Layer 10 of a small transformer language model trained on English Wikipedia (17 layers, counted from 0, width 128). Numbers have three digits each and are written without spaces.
A neuron's activation on a vector x is SiLU(gate . x) times (in . x), where the dot is the dot product.
The model reads these tokens: "199" "9" ":" " Formation" " ===\n" "J" "osh" " Todd" " grew" " up" " in" " the" " Ana" "heim" " Hills" " neighborhood" " of" " Ana" "heim" "," " California" " and" " later" " moved" " to" " Lake" " Forest" "," " California" "." " Early" " on"

The vector x that enters this layer's MLP at each token. A number n stands for (n - 500) times 0.008.
0 "199": 360646569542571388505595713568369812383571410312452565557481539567444690459483511662492539569649336461447516538722456632598549496462542375584560363505448571572723399492498396454387624546503339347327616498392517574375387612401649587658306550457416429346551550478629480483503461329627421493447689543428456495623584780638406554798478554490554412365630405412520387405647604571518491571611
1 "9": 362557574485630393459557667486326736386542445411435558495476552525443669409508511616531536564585320419486565642676525570753579424341479462557542421501537574498704402615455385514413544557481487313361491547360543579434306585461694471587367502416314496451611518545598508531451435323596314564494657505420453602646446658678322502859532507573528426388588381453534366501601454555431566538497
2 ":": 415478626484478374574502607598386670421507474477457543529504543495462706425521413713604557586579377485438526618704506559699580402407468450626556395437435733465654340402403314461518555467444517293389378618380514561531363652511642493657292534414348501446560447506581491472499446437596326559452676499434438518610456824594388617867576457486638407389612384475490380499633563619486430501522
3 " Formation": 239555604466526377533401693496345455484443563324500446557439592606532673570445441504474704513627392520401298609482471660701420422352493339644410511498378679452571614575390503343437597602492579384505506652385559565431271626516602400587537545615401513438474518423556461464377528506542590584465576669403493475584615495681465456862535440578574568602567426518299455468473613516404527505664
4 " ===\n": 346421571306547313538419535520509598311441408450414462442394496596372696528530449622546463476462281471411383645662513594573482359470468418621452423437394581566618571379523411451421467453473588410372385669321479654425336748461619594547396452421381556499516439554663493418519495432619471633517650630434403491636556698643369608880437484508468461533572502469428461487502742653463491450562
5 "J": 385493469324558279264506504563474522441559308368340431594552404707410646380405455435646488572552222475345455667459408580557472607529417526488454456405518647485593714331637500466609376459501542565377577709252615614591407741421523649454426463476396410454384515606606432481364451503498470688357548525385475591587514547674404388752547435473455243444218549563593566462467492388571464470503
6 "osh": 404456625355590398418515388388441856377524623174383539344484567754370625531549722480611475555483460541397486473476469572714504491509445400610471468448595543480453718436476629592757548491670597384482706742467464624399408617403558599663387535557369378506420447464596549442448595370442419502449660353470440632517472673463430305626555517312434304521216528605572491630271507408509687436460
7 " Todd": 416372567423642360421532543409410671334701567359380597402499437738489761468682548603505580541599531501443461528541467425785585341510401608662419539421594516493494637469512459481628623554625553465459590579333561561514421677393553623469496553571405456664525531439540540542634625678393597450441744281419361594546517507505446397742448499500538163626295465455558594513292477361538557535409
8 " grew": 475477683451406484347467625546485646380507515282350421209584503573460842562596553375411615475505538614532500595551461647595545328315440552646529391346287523387529509660436509478639633609417474409510401669521542667491449873523655418451483530559465617620424532518543483457686425570479578648439840527412555555539513565457513691684439657607423431585537474528613558446334412350607521550558
9 " up": 368691458343669381436467611529442643434275531322488402364575434471455619629340558673507635625517553458573326541603569522532593333499465625554496579443493436584384553704549407371483517540423599425409445651433601560397356978575650562634487575508346601605519526459642548329433445715453458538458599610476499388681549589519401630702687355506534403645449474580523454500345282397489647428583
10 " in": 309570538459518451533457580553413599487383538405519456452415536380426607492347473635570457496464546523409307645634519619845511443390603472570516619476435446559585764446467551371513490449412514364420354564369513703385338823527486540545491652514287488549503456438588585337495546583524490578480556455381462473563481598462533711851438467508541451635508438613575506594431274555531292380618
11 " the": 461592546381482497574480623530500523439524527447486457586462511418438750525484458607590532572468505438430379601589468680834569503520525545649556342382347534589600641388549455386568477487447567317356428588334596660446336484451547388517395572442402456553553402561641522355390588527562415601487499492418419499587355524522447544957393492387484422530632430495559506464510411506585377508585
12 " Ana": 482341488444574517487529552550628454512567511310560463641544441650381714346303510617561622497500614594430395750646443650753518449490439402638550240521505447707537795403389674413588571441566384353429653539357552568432371508528466626603675593502384362507417453485594416482472527490455568679373430535611452487587513575662552222716468659378487286496348344463598524404435495420669604396448
13 "heim": 415331476343639385543601582591567506505649608368465644587425390403580689497543551563527607503488598540517370618601501510830581432373495572619542359467515457629452776521540538458598642498432503262436720499228624649422275486468624286395502531432492647753601502424500458446446606392436569485368518657446331454506489309687477248610422680396391363601365384551396424564463458399708611554433
14 " Hills": 368382597390563516470654581348545688394610572414508492523314505605371869426379491508422604517456673548402345529640417447836575452413478566549546387458424519595459896565419643496499613601513597430500607526276349655472364524558623449578717609388486652735514386360464503392528514532549567695497636463405451399620483431739456432697383664478559398540404469486560565351561503443679617491496
15 " neighborhood": 384392560410625453517605593521461582364541585483410496378463462566530832396441361588424733489516414590349319592629394474663571523436511519511424378471248589527455912514412385511532549642553671438522570524390568590413393683614597455566623468466383630679493346508562496422537437502456598605545634559441450350611463404609460422845370536339409480518538379432527672359588446461577628502474
16 " of": 394434623376565530532517622665441571452408625392411349658392478610547684393412425657461359462507463520372374597590439570823510473317541489588543501494368506532503922448547502420495486566517650349485359525452582705518391724508577376706592637447397482582500472452607554391612530526593500570528606388422448412610479545472509552868518472425472451555471449604516561461525350484559235430530
17 " Ana": 479326466388579573532590556618657407516551555310531460697529453689393687361359468582563511449463566545428349816601436608757495423475447416670513320490491458745566811363444632429559592403576366400427603637326574640434371522535477596609666545537360354504396386506575434498480488471458585612434393514619444537574486532622576165719537648368420356472373348494578584373479459395639556474509
18 "heim": 422299452307633404598648591640592456475649565361440638635431395471580674469589550515545533449459540522516349650584506495832571405364496548641532428471526492619481773500571533480534691503462524257463675546169631660447282525472636243390479508476421631710590440434521464427434573382419597446409506626451328484469469297669470198585468637412358410594388414549389452548490407417682604594452
19 ",": 406363538361517420528634650588511565361599677375485471594444463698476824433319509505459620460404502520337432582603468584783567502503410550668517406490341542775490763600531529478472696472500610343505198603351497692432344562490558451614519607492528578803548472494649497326551493531482432594495687526386423436579444466594340478671285558492469364488449392518503480377668435538578312384447
20 " California": 501402497396671427580578560600573451416594548406408653592340476552434692318517541545535572524507386501357362679585540549716548397440482460590554287489479457544507734567562551502481670549504563471417563538185523507363294542554718423600657578485258613651512489557494458537527381473520429551445547642383361356662439386616540288843452568524387428608559347530522499438446344479497616508496
21 " and": 444550577434501444469393654615472436492605491388466433598433520797458656354408532530539488505431409586322377617535562617719557475484520497612553299453385521725523741629605562462649559541481680388461240608383326488421389708548596571586326605504328544602548544460663366353530445423447485557413724460378388419690476536621310445771386500525537489518514521513431428480690359530607598312592
22 " later": 443733514373475441472342549593583514399488621360396511546658370567348677395403603490604615649599453479417371618546684595785582470494426401644477487493395547557569853651694534437569506658599571306459470612477489453387412709551554575664227490486199505572491624447586443410573453525570477589464696624463330427595341311567357271689485488581640490523618410481525452515492420500397597434548
23 " moved": 434615616290582423492384662562516619522536366283464444460637418524451836397486512474424705578584689460595447725534555622638490302289431525555481397450268646586536665588507527498453570545515674452419368721241568537393476839497640502580395569492264556617478542413611416473491454493559452589370653560472573387651448542434447588738382549534446370700546544529666477516320373465525620522554
24 " to": 340693590542567380541351606572420514445440574311467468550409537536521681410443588475557495569527598529375399652512502535759560474474494479602490455439406495597543752419535591332545453484489582340386342576326454681444356819511552597607431621461275491527501418472688520255526471576517451663418622395445375438599508544550470554851563494467598442592453535525532349537542295619491362382599
25 " Lake": 407335446446658585553433633574614434522407518274383525592519421746519802431575394491529602558446560531445323697474518596872484490481375592587473477501379545654534820401468543437616587554545470562436559569306491582414370539533585422597595603488331476607509238368580615442480478534577661576548559549600527515594509481646425296800582559409399291520413379503422466457480413432568478420514
26 " Forest": 390490474348649636569661558661626504502645534449358544643523467576660642509568524498450674541475412536394203582622589631877530417428493533607388455441372537627501801450503478526564637505460519490409598473350512554374322519421562370454711580594374587675494375286456676452506554566376691476496593512652479472544558415658449361723523601408428510470398550468443618387374520404595664544492
27 ",": 403467567394634440543624546526578499391588633410380516686488384670544663474393408496469661408482595573403444656673378655766535452531450531669402458527393488767479689652531411525542636395420470404503091505514431734431331527442552536556641542510490579823531388463610606352596496517524451463535700485431343457591451432524365594716281527469473477512470400488500572353508392481423382455518
28 " California": 490418511388668442580591555595621423404593554403379649596363469545444676332505512533536544532516403495347351676584509576764568388450477452591536323499467434560476760551593550516519648521464540475427555488210492499353286518539687434565677566474268597658528494565497457573534404472523439555461548664384353374638457348605552310856468566481384475626553363532489521417403346474490619547505
29 ".": 334340567279502362583463588594414641396465477451435561477494458452406503353554543551592476560536415561418423624688578628513502375531484516583557475453444616557577379525456435498565551481465617392340174672291443658555325727554677519521460473446313489470567477493662378319554441495534423601441648569376380544623622789545373603872512501511523444481577494463489435492523637607522574486458
30 " Early": 392630518396490430359407697593530592388546452355494540619558280633453579460518616550445526631486383572473598715550677691720503495446387464639562613434328530508499642485489630436599472597480573395426450640485467614267443730471572429340440552614343408547527514387603402457528424583579678583382624776475414487643512429467433568818578504608433447534688387513526340553467449439536539629553
31 " on": 240858479523468271450365483493484504500436395287524272591459524508336531505495587555583511673516576543608378592504578484539482442361524486519466596434477414612605688448336563511505404324450574252454402532364576431443354614571578708660393650577450445564401506380560567364444461621515568557406662667384412312668419497584502534744341591491404654556431408433507259531341413589481343359494

Each question shows the input weights of one neuron of the MLP. A number n stands for (n - 500) times 0.0018.

n103 gate: 681495569680628609553362519714598673641336573526525508437527529535530592580536548646593291434382289530503559434468489430478508401438467517469520585450551595630660568464672411585441386465486598374489533616489427495476411430592484500558670610531463485402530444449506601445536446528761559633464700626569517535517505597561526558313478582556577361541385525473558508522505349370478320446361
n103 in: 676471578444562698567568432464565557542610630633526509677528548540446627614485514426565552527518514368497441312457497613375678455607642600432738573412537508604589535422571611439383592246585581579474412537614589601517561565568414455576557622527455402518506397520355474526485408559438543494482774539545712661491299620727511531478459497379545386574381523724494626456477317430414409534446
On which token does it fire most, and how strongly? 16 " of", at about 4.2

n234 gate: 468486540414377508455453584614542689361541370373528607457657600384568453528436430384455530584483417686627349453538540619389478716440533346559509583368436558452492457624315549486198546588411327489553483555494473396386587548430530368287430526531526605517404441600553497586446495627527402506472437517578667530595357542374508688500415426625532349435651450484528402503562483500537448489661
n234 in: 500471409473540460530562533642557577365416357385563554489456600691371520436619418341424371423495487545524454534521348476557521456579576364812516521471497586329584476500420471640505571630604340433540661453513430392561478449364594482614564709452541554433558446464606333505557468605508622519524469374485541331527459532483492469445545446449556331601613575495476474529619404494416690630526
It fires most on token 0 "199"

n205 gate: 384594513615584491521497515455456457522451579362460560557518476373415468627562685475437580503641525581398392534442587371548359283404457388397487596525500674414538421438488476512481463358670521479407365689488552399435713362494525461602494532620490503538485387509305647565399332431485379646297509449707627716481663581418426612510660388521321583315617722446376588603578484795632398656488
n205 in: 692477521655621509544528472717645308482506429491366470350517398415597481535448438539318471436405526611590415592477458613554474619546567491526342450412520544401372622546641517456422371435443408274538515414503497538576491444415650511573462482645633680500214624329576417687506633595460526602476483461348524428565469491531648593452428456531410188551545385480611417529409462506524739514497
On which token does it fire most, and how strongly? 23 " moved", at about 0.39

n82 gate: 528507509536351511548512517530603593529432628440520460602558416511474515385493540567559449456522636469586440461487541424461428498417456658524574434429540635430480575460489413416489557406612572509462569642407511550536482600473384582529570518444408512569498668528518441549484566563466547554593367441453527530462515500635475643353324568562470307498568462386622543504618527546671575478468
n82 in: 314407416614315535540522529584300592507404392454634556548462583484450526572449478491569558517599523379396588482514476267462653491539431488554614583428560560445507532500491468493377374525570496489333491580537498491511488472521521407438384474491430545512413479541421397463512610639534446630474392522397450372598547502478427439540475409476565479575473397489509530440669540495632426605412
On which token does it fire most, and how strongly? 14 " Hills", at about 3.1

n99 gate: 575508542544441386561383555402648423633465549463344523460490341473552481666367488549550599426521378541406627528490324529517460570495546438601401533443505590450487509515585550589311523446436670495559453425438475404583561472547535448526614497451683270547307298390554634554581464497640430592570492566574403435590505528425439392464632429426537539605641608410482452708502500471516488480607
n99 in: 476492632610587387490594457398468598678482482497453447500490530528574569487409432603397428578613381591477591616553549680490403480758513565597492422395477438553505566547466579352524559564317565429518539582565354531545511330560634584471452436590430489445420603480573551500466321653530589447482510403523622520518318547366547470247559325552663465574540463399399566526386613476495522474593
Its three highest activations, in order, are on tokens 18 "heim", 13 "heim", 3 " Formation"

n111 gate: 412505553503541541461489468406580560557520619466693549395537480599592490406477542554238381487570520467604374596423484487498560423617573531415419536526510563552430484346462373500784563519492493480477544425467603462646466446397497515617429594392600591379518412478518452681632403546426438503474500131507547492531577467336580602539546543375444563488517477453594523533493479521570351560554
n111 in: 561642564451627568564749449364487493359671425363371516589581455524347585426671577453616561551572466559454596485464490644608754664641439651481437666503497456362434472476429485448308679353662347691426432581444494476382308590363591494414543528450510444668549432653457279568384620609497563469537527497556528624311560528659594503429543628742479592545554515640423370417551522490397570343548
It fires most on token 7 " Todd"

n184 gate: 414524642442572638531337412596358432536679397599582508652577540426388516396467466514517484653608421544579537465545546494607608524536514566613648374315405586564469453451387527415545317343559671495440351442431551467505546395586481425465579590578514465544384353452415567379625421706633452562456527441394430597309391588428479674569535599526500317457656461457533379536548431383408593382410
n184 in: 181483559592604338584424458417381398631701384536537529547631508536536359511389580503596432464680443468514622559483684651553644472666477399457512514359393614439590357497465430332532568543535464636414546635546596585377464434572542380517380605543260534656511352517477613451654495529639528436442435346525567458362506466533585567631526658456522506469597552486491567457597526542340513714453
It fires most on token 2 ":"

n128 gate: 424480602619599397580327396365645366429532559683460497742557545444506459355428525353725584584429362613688672463625515417607626539457399570535612760444427492390556347514535574639521497577485609674497667430509531500536557506494612602419470616541383635544566576316621517439494451385602489625541529659506604503547539640479536555643615509592411506520466410421422337602449623445370423560430
n128 in: 457578441459390456578523442615572509406481508466579492528508344487620441609370364389422481517536524473505518546431551572431631500306581388467453549387482376531508552589558649647241588616401557408434228537451409511662749533462532500381447481522430782640551616484484497552727485539405402341538675638524545495451582467460508448607538474445505369473450492534593562470431624360511523594529
On which token does it fire most, and how strongly? 30 " Early", at about 5.8

n202 gate: 643275577595595566492533422662471509634441343538335622544553528350416413677577552462483577417442509374617683443475488529486463403505412486474480477621613614290451456599601536494503492582518585511451488494486419353503589670439565436517636631570388364503494509302449492580401444459734321553566460518478374601494511411551519591681307640503431565573506546564323508672367474629677551525328
n202 in: 482410491467441298550559514546620322518625458482450279467566489403322494447585449611419620476545585367515494596276671464580387443580678465343416465488514489458563578474645408612376500700467616383538393451530471637573331509387631443541568530467640398622343506512491549609434492554483721557316526427455434575271437385596593553548462641463588560295640340523447442509437423574521758526463
It fires most on token 28 " California"

n185 gate: 555468627518668683673677469409506535401552405533415527374494665270597375377477427675497558707598485518418506407311442485511578452434506568583461409571410525542724425366529457538398362540506421673485462543423471346517576527414480483520633482497494500417436533506442445564447519500568514545518497736523563465642523503574458677321515662371576220600452488716479523344622447411539654284449
n185 in: 571641568536470521520440396411488561433580576543613470632442457535291407485524425527576313494639654428530451231404423539668582575436485581467533521677385667610530481482497462509363515709531446673479461688491471683514460518599415517411567576566426552307450443503506500595482431712436407354521701546486628553485578383415400560471402579632437442357385668512476608186430461700430374491353
It fires most on token 13 "heim"

n249 gate: 538469312492380337431459490623413360542528516392588379417414490394467438464544562450603510473269564607412344562490648373540543492447389500516333477521420540365471540572565495557402546392575458596461479508677495359507549683524446308513541580421556430513433479650523556586513336508447371391521472664445423579589470484544284593296536506602555532500570471477604579565508531655474412480538
n249 in: 511575395518449618490357480466505473414583443397424402408562594577455505363437483386547467416387447597328480513413579365376558384543528577533601409551583432562430521768505545464675533530524541591510533505654457404449503626503497421419486521479529387603495649490439543482513538438567510557318372597431427493559421627393602578494581554441476411517636631559513520699485731511497447710463
On which token does it fire most, and how strongly? 27 ",", at about 0.63

n107 gate: 536494461646409418426488210488414663512474606599526621548393593404520456393460467376533390747538575573578714503438382509506606401514468453555722402608637492337506521382707565590402586392719461486474520509573420408439542558553457511514373441468677378658563488551460688401482446597576494556497529494514503309406551523451519564516376336606556524440438334373732372427492518288562563460458
n107 in: 482391530239512409339584421449390330625512447518491527581372511477597555500622388500616311321453509500500551514546594366537376568576474386526443549576567628604289476596421451448533621556370718622406571414588471543422409582462486486436503473624391532423607476335640402623547361391426537494641526416475747606500534263515422512570517767517402494574644471579354721573506415494447445566517
On which token does it fire most, and how strongly? 12 " Ana", at about 0.44

n13 gate: 645506443552415380580481401347435597672339538383399524566562596466418431590280629435562621518632477660491480555409579606353486432399471418363503567453581486646459468526588381630485371448413634652599380570468429425492340453427526675471384669541674572670491388531497486427627486382619605458441532554646346477544500520518547552662633364347508593546452541455265623625472482719344519471551
n13 in: 520421529442353514529515588389441684807443648537508534551503449363454406503489513606503533380489377555467500347535546472495603508531443370589416390486643437430360523508575379448542467643645487460564764578580457402582466675458595428643444579274511583478514453387451655472548454486540522483308432457598463551625578533552661660431402383463386276592505547548472467478412539512338357438479
Its two highest activations, in order, are on tokens 9 " up", 6 "osh"

n75 gate: 500488527427429517603535340573423505553554519559399443539500500489631469585535480574476587507605537481610614575465419476417567521538505547547469545510480621589428590589583438615471312320480421399313545498448428556486598519498579514495395507550541434440428414456390514585366548675697463563490386522536498470605626545505421507541498575663573478398571391454639377408608483352584573516525
n75 in: 556537356449551454523633513580457368514508373304638644706505611604596503457691533589644585478476338535423536426419334516458471617545476326500375356513549480421576327301282586354402631562528602518618408382363406508515411656540495471569569519335533552400540649497476542615468490495490622478484497478495519495314549551494546494544550511533482495500472629544473416468453451419560445329572
Its three highest activations, in order, are on tokens 0 "199", 2 ":", 5 "J"

n83 gate: 344462474507500516440454557516502410556538369613649461603443513460544517511493400479537588561466471532389379709637663359436496405615336552605438547514365580428532471399552549419444482493390509522498498469468520601654540575415440462414576507495448564555578596462529536500578371638482608502395426467423454429409518523498485452577408452498616491509548425443534618366403443472426536589531
n83 in: 463474347547407436380500609525532432452442368558507473579487439570493515646480517564463688535550415500372448591577481502515473520506440525489417448335420517518527527451611403487417310548440405511399554566387515531526523647307493445449540489536509549570656545540352602504578410571406636380471602509467489407541472437540470495527433416455535572586489380454552611412528348535500426473530
It fires most on token 26 " Forest"

n104 gate: 482561608477511474457608473573400612399358449503559483471635290618527414601663424394529458251560458873483374598500532543497586577395629466429491500517587650431486408287469508399442375551593535555350503686574525472576576406469494629399482379480634573603542526580461592503394405389407450483560520552340526500452451576384336458278341551549454396373557562423596461619508611556423476481486
n104 in: 613440445561486655556456468483542545443359407465503506552633500543435558506561468622474627396367351656553486492405407610703314508370563461360398322612572545435769487517508454422409519432540564408553402553461448464500741520520316454575565361342431593418393497628494475567446534455663304514466423615460682319671584500579553509436553402580591489650535469516481295447530553593531531503546
On which token does it fire most, and how strongly? 7 " Todd", at about 1.1

n15 gate: 370607529491575588642543458510579443548571629535537437535536593443624358516488329386576627594434611547540690577615548424345503560520525459929522416791431420490494594741487530491299494434423628717382462337391570617408464481434488379488439471327442607582488522375357405357623346617585369535415497272464516512431660578487530576585586334575539446564485541491559411544512638533472386417325
n15 in: 335395515621451387691445483559556472521685497524638570479536489371466527368277542348465440527503709624612388548489479564424381464683637610404415471413528626562424537469428475265588593463464461586463657539448466361464461471526724363523455650532399522459489520615446407497363516240371399365442503565525597438590374451470390546601320390528436550551450659472371455393450497485661421613472
On which token does it fire most, and how strongly? 23 " moved", at about 1.8

n6 gate: 494268477384384506623536380413397464486595409357606471491382435609481409528419400454500603585594478461461576478722558577626486451487492531492454447525424572428251508366554582643402591416407438737424628468599367517688421508477506544480644598534483552457422483401265395489443503597404415434497225378701443475514505565515538449439450389584381474500427387336494511492574611538414378528514
n6 in: 564481457531463692513473446569602584500315404529469449385467351571456527413550417503375622593483419528525389478541561327492489419354409458573403564368546481637537457481503484478529651485431714427716523415506505425580433385542417508572555414415729536480199534620455475556514602443372445703646470425505354470441560399621457476280639491621435474347546320421419541329432573526494618527532
It fires most on token 10 " in"

n208 gate: 485579295597426526489545594544423487541451363473458517558560534381611623542488482522531566627495493438535472437488385522610481365599470574460592476505430513483505511566467606472541481693529505578543653646500512451482498593448519410479465635443483594455526431477561440483490548557626558469464575402397495479538495604470279295407486437484655580250363393489569623493564502614399471435507
n208 in: 448567568471577527580310633462511463411586476639445521551364510513515338526584642513366568492553440389558561406605598390444560549517409521587551660527523465476634615419715505642433573455361586436558476376579340516593462524426645510437559465543544585569352601652366456487564529601477590495450578622510497435534390542506430430575513707467644214570495558559561495605559524539647495371401
It fires most on token 22 " later"

n17 gate: 588525582675446400516554355477577363543564652550419443706635615451396390582464486325399691558406464424461437486618544600604519462329489458474408452361345471566379479452460508522644458605672373656517446524588439559422515466619422566671563607426570436546458637585632408573414432337560318471534561448484494572588607712372352539435368545530565488539778423549486436415484580494497529428582
n17 in: 560687601714590404538638542524430438465560447500612538666652514441449369494523578398526583494401520431454511603385252512708245500761557462517562618462450538562471450466454435397473494482420610492477422500494477534494626558581693775448604538567476438517432689539589358598465411433534621335543480506486606568523534474479406509478514518494553642486455601447287322431480773455421451528517
It fires most on token 0 "199"

n8 gate: 640495571564484545467551477522508483349401521533553540478472615403474497405613330462468453571302337714421444463557648489469552267500453622511697379500630497554406437537481606568573653539563500574455495641373326544470393388468286485461502424599686628559518511521563536545626473345544492616476618628523424360401595524583505455618482497360561511484584614413508484405536481555441473632561
n8 in: 486320554529471759552486464613564404532547447486411441608372561459451517573440608598487797470540393534521426459441429476503456518490575487387548510334515488540359548497619320544548433277573394581542474492324430409550415445537570388578439685473579554495549569600529474547500473418622444554584674554513596595460635468417530675491448581452571462446678447571387616463439598363614525531426
It fires most on token 28 " California"

n3 gate: 488433521566459639453377654484525412530457433594520553337571423373524438618581498629438599479505437500385489522496601334480605524528565386600352444580446509583486362437584485374449540632388572430405521616361558442587460616514533509554506512447427490530663399540509518441438447296509593560495534467478458504523469405524509543377610483359485486400458525566536549414542482606534468536487
n3 in: 620359547608583596505551483562546524485540541461523477621449386610522483548580457536451478487403532679463500532662495334507438566357540328497551382437333490415464479655406539377487465623487514617362599626371614418493443434604505314538558510531399356543522416498595357369663563411397483510505562526374418404386481505703565508456545495498367619554481401432497483470632520447536540606544
It fires most on token 15 " neighborhood"

n93 gate: 455320518517486604467314531435424518503531329604528645374648478494559240483597481494488523509390315497392630574830426474506446689535412589497313386569486462602450534528526489491532472798666574519494255551566478540294530491486421455548500488497515481538460445548406444503532527509751570561434421568459345551520439577620459403506449567555536409466417572478437312377603465377361419562514
n93 in: 363572732563695467414625503368592459405362458381628483506503476479463459533416329406639383494447481514492296414572367344537538466503449591646598470448495409405453502421626548489506538619362482521620596543593500686424739541572454585413525539497347529392416530583524581448630444672439553651566430559300542559500500568543521491485565404584400517586550527314645449582489406583469397666524
On which token does it fire most, and how strongly? 30 " Early", at about 2.3

n58 gate: 500428249475522421458604303598577497490548455670459642462502495448498516520517498572458661259398592446517531478584360378469630419521541660463565585320557491518552670554559560544462512464510368445473438469525500594523734574574478483522505432438591563463418408502654608466445523490545385430576507510469477466431548534400388492631575523554516570433417355517444435596605525441515452368476
n58 in: 413546474577525495437508399452610492606554548418389558525493512474644481500579547523495547413497458668431390559433364575476566301421568490408429522363533296487530502399512645569545553597610332364502557482438461456460533517694498512515489278558497527547532525416650697426613408495402505414667551360390492507425471498370425521503402413552445533623330493517478551426517463549395544444505
Its two highest activations, in order, are on tokens 27 ",", 18 "heim"

n168 gate: 371350519492585335598511562459551591481576511544524481378536480395446535379694548524505269495562586500426536565531371508438445364581474402404468653529431666697505409510628474558495552318653449510601548486553591539497426636420544438461439594487421460479584455593666531323554520463613549543468461396503465637351444336397629419509613435667520495459352428390495580505485623580551657414564
n168 in: 664576474506444436553550500489497429345423536386585416509484227589567516668313340517638530474567429627503425557505437458602462594559486483645449420408449390308472470404503522536593478547594662524492600471361359719511673522375631430489418472595446643475519455473461669530374624500476443477453623451671511630533393597570584395340418674588426489522532486578666543564516469309458536546623
It fires most on token 6 "osh"

n135 gate: 363516512361445601450594672436434621349536435510483568490474630447355602517376482561417559520466578519438398493477599422428441454422481474449554598565507541705434450548505493579493491551639461558478466525452603592390572454401410474529451632580700404437524415420421599498592462333407577539334341527445429397440574442482575401469491523511484429502576495516495458387472457615643365394565
n135 in: 444534467402443663519461538658475553637551507470716527508414640491533680473519514418532461627443568454447611495471667470490486597534580571522438485389498521567438473408365459439480466409591509486427559454363546437563485473402413526553480660381646395485560463490398517307601427569426517592414524397436378646552507449646341373393437471514566570452587441462471418414552424536386647440618
It fires most on token 14 " Hills"

n57 gate: 337546468572509525643370439448404453465509471688569659674540476561451435644572494516564671591398279578406457469246673417506423421573500478579574525592563622410423386438550528472580500503319500342443573398481389565278670778440259320494526484424636358354481307417238676481586558649570479503525429597639679549547585616362464616503494687617575477420512475506384435513357440631449456389500
n57 in: 290506456531525358494438396393494352466482556393806395697464435547637304442552553454444370472324458537533453283565709605580455488591615521411690518644462459341624367518405622479603461429557550662393663439641638455477541411534503536379373503562409586568470525574497422314655491528491461537617512557318453515534429723378587581716648500638433415619659521420473521592426635535615382470583
It fires most on token 30 " Early"

n1 gate: 526539539406533546571593538408477460458564487393564508445474514528536628512463520517546490517582467436498466393462425481639567444611447627467563523556412488561494475383525500473362486630442566452436506493408494566530619567473398520562546549517476466395502500593564504490351670405546419646540356545516458594448508463515518647412642421498536394648468479436504396502512410572563422563458
n1 in: 479494477608401560608484613328433519473493624623600489392581470487436415579491532522440507357502594436561555522545525458506522474426493447376607592363454563478538452483551528395536563530523567426432420615471483539536359520604582432376423496460450391360413567453531375520440504653526485489579480600451538433325468474567496628545428523424496426543511414415594435496598573599634488537385
On which token does it fire most, and how strongly? 11 " the", at about 3.4

n156 gate: 595598549558612693574741470511421410458566640606508570565403680497384713392599535494497371411612673583514460440365558658438451505378448528480517594475532571525508573406539541486452576503520617516428360698522462549625373472497544643426487684419557664466544419541414388475438472438516616268296571434551625465453503442477376359512415541476612645492334517608425505558597374419452508378417
n156 in: 402429400608586595392394376389480476396577320569500514560314497446554484392277500489277511595444473572605615399535595452694443479409555425584492530489625389531390581478723581351511552521454476629547293430436486582476396614497514376660400393590523446542599396495348644514624425449487308395545451437511480478313481628378463538494418491516343477527479425430409495550462617445528344519596
Its three highest activations, in order, are on tokens 19 ",", 27 ",", 16 " of"

n178 gate: 471257548549397438578527612489487555594465314601464505466560485589458478594627549510370515357479566505546438563580688617338528507557447615436508564433547444503614453358389430434636497462518365411398528554551585475483582379639528550536524500616442779523444451463378399666578531547371510503567492257510417397430450456608512562589614435534490610558409567624589407462493464473383553560525
n178 in: 572601509402592517386521594437463557676541441601467531343446618600511571539511439514424475437579555625442565376429621627359473503607431475408537240534283497531633500481419456525517659715540620492411556605603721508564546632612289481406330520483356644534511452508389484497438516596543495423466599437524526576564511319474577371558492482295527646416495363481436530497411492651554552645344
On which token does it fire most, and how strongly? 8 " grew", at about 1.2

n161 gate: 484608582385369587536591391500478363455474538413474400670498487479410502513410502473527550539529517511421538498416578596335379472512507502595412581580456695487529520491458468432520381472470483491421547523283589517395580414600554509546549453447457460416369478425489483529388492536628408522372450534583617550442462443583546449495417573485506534517536381624564437421517513484594465623396
n161 in: 480509587579500512480513433586473397732602624416540614424309505642568423462405507505654526475478550596555484377570450517554491625496396332495398417423433505341398509600461694502488491607480450475536502480579441611450418635440481339488522466524500492524559413624574422514522458498433575598454583426535539613524512392263585596448369531507459444603435601530524507591405495425585514451449
It fires most on token 12 " Ana"

n157 gate: 531510575407435554468550593498412536434496546439385534443534485555444506474541464534602422465605475447537504607527486498605504456461477565462540449615375528578446538488559462506524558615510383479541645457543475556513455514409455527514529402568514430452531371462428405634612577584389393496575572476492610649557500386440521450470500467498345540479534581462455525591487474385396489569437
n157 in: 449383553524566485477575393596391511545539601341439525390600365348495502571529448582555432535584471446451472430429386376502430408516389468448510556559380461348455433527522400609570514562404362361586478572515490594486594603392560571393527522453538495515592349600451450612510534349555481500561505487484453711557476449349631482716507466568371467510465461694480519600507527536366461653401
It fires most on token 7 " Todd"

n136 gate: 711619608513437460633552579695467764463510427476663759560439690494615630520406610603403500676417607389542348494608598467315510452347500418286690702645601543583480405429510538692507571410422378411399516579536449400556503549260429627500494593411564451411468361510614198261490585536471500383477623331610497516658696405383547424539562291475472477705522415462477516513564526527656362394513
n136 in: 569425536678525577520426443439468260603442648630566549600442584625422302556358547673652704626546338535400385431425616617375575281507317500804372545518584460571592579493720446607564510618414640325413472471427602455613424286518579537542597383584349500388411440728600185524553299391432490592521778583607507456591463493511520772477372519520403282412500542412364415486297297569345536483345
Its three highest activations, in order, are on tokens 29 ".", 2 ":", 9 " up"

n116 gate: 490478556611489491355540574358587494433579536492552373552374411589587507578442493447515513483492520620522475530418411416393458491409585616432500405530482608435557571493504469496519625565438455554476515424434489476605519517489594545437519449506566456557598549485582386521491498434471449475558467463482416478543487421539480504484506516487541398590561481538483366423489460461455496594500
n116 in: 441418488454447635422466570383535441380475449455532415528500570421593592591441485535532511561367468525430674556491559359403605491453455448393618489575528457627477457354607407477495489577474620564473564391445482422439481525477364485340555442399636395534538367520536556353477432495566538528566543500402514542486478368612309550404493437628500554504504427491484406486590441637440417444518
On which token does it fire most, and how strongly? 6 "osh", at about 0.96

n67 gate: 456569412453629552506575541548511369541380427529640524450465494401606619530466553437491517474481437491508519561442427654519460459490462575517435339489424561470400486496573583559441517638599557560515474326509546454480434453609622544453534524506606642547515543500485615575517581349577488581455479449512413504423574502442551471642574523359402364410475543500589582536548638582494520450587
n67 in: 495576442461593603620500325523441293617469500518473495535505401465460562393427409599408502523328432617423547483507588559573459505591428524471507381581453660386428473394370440461448557528606617634395495523456337418570389539458507479628407463244490610382529633471517399468581579433469526393564575535540490533537500471697463418327558552514540473379389532521434452395552529541490424553542
It fires most on token 25 " Lake"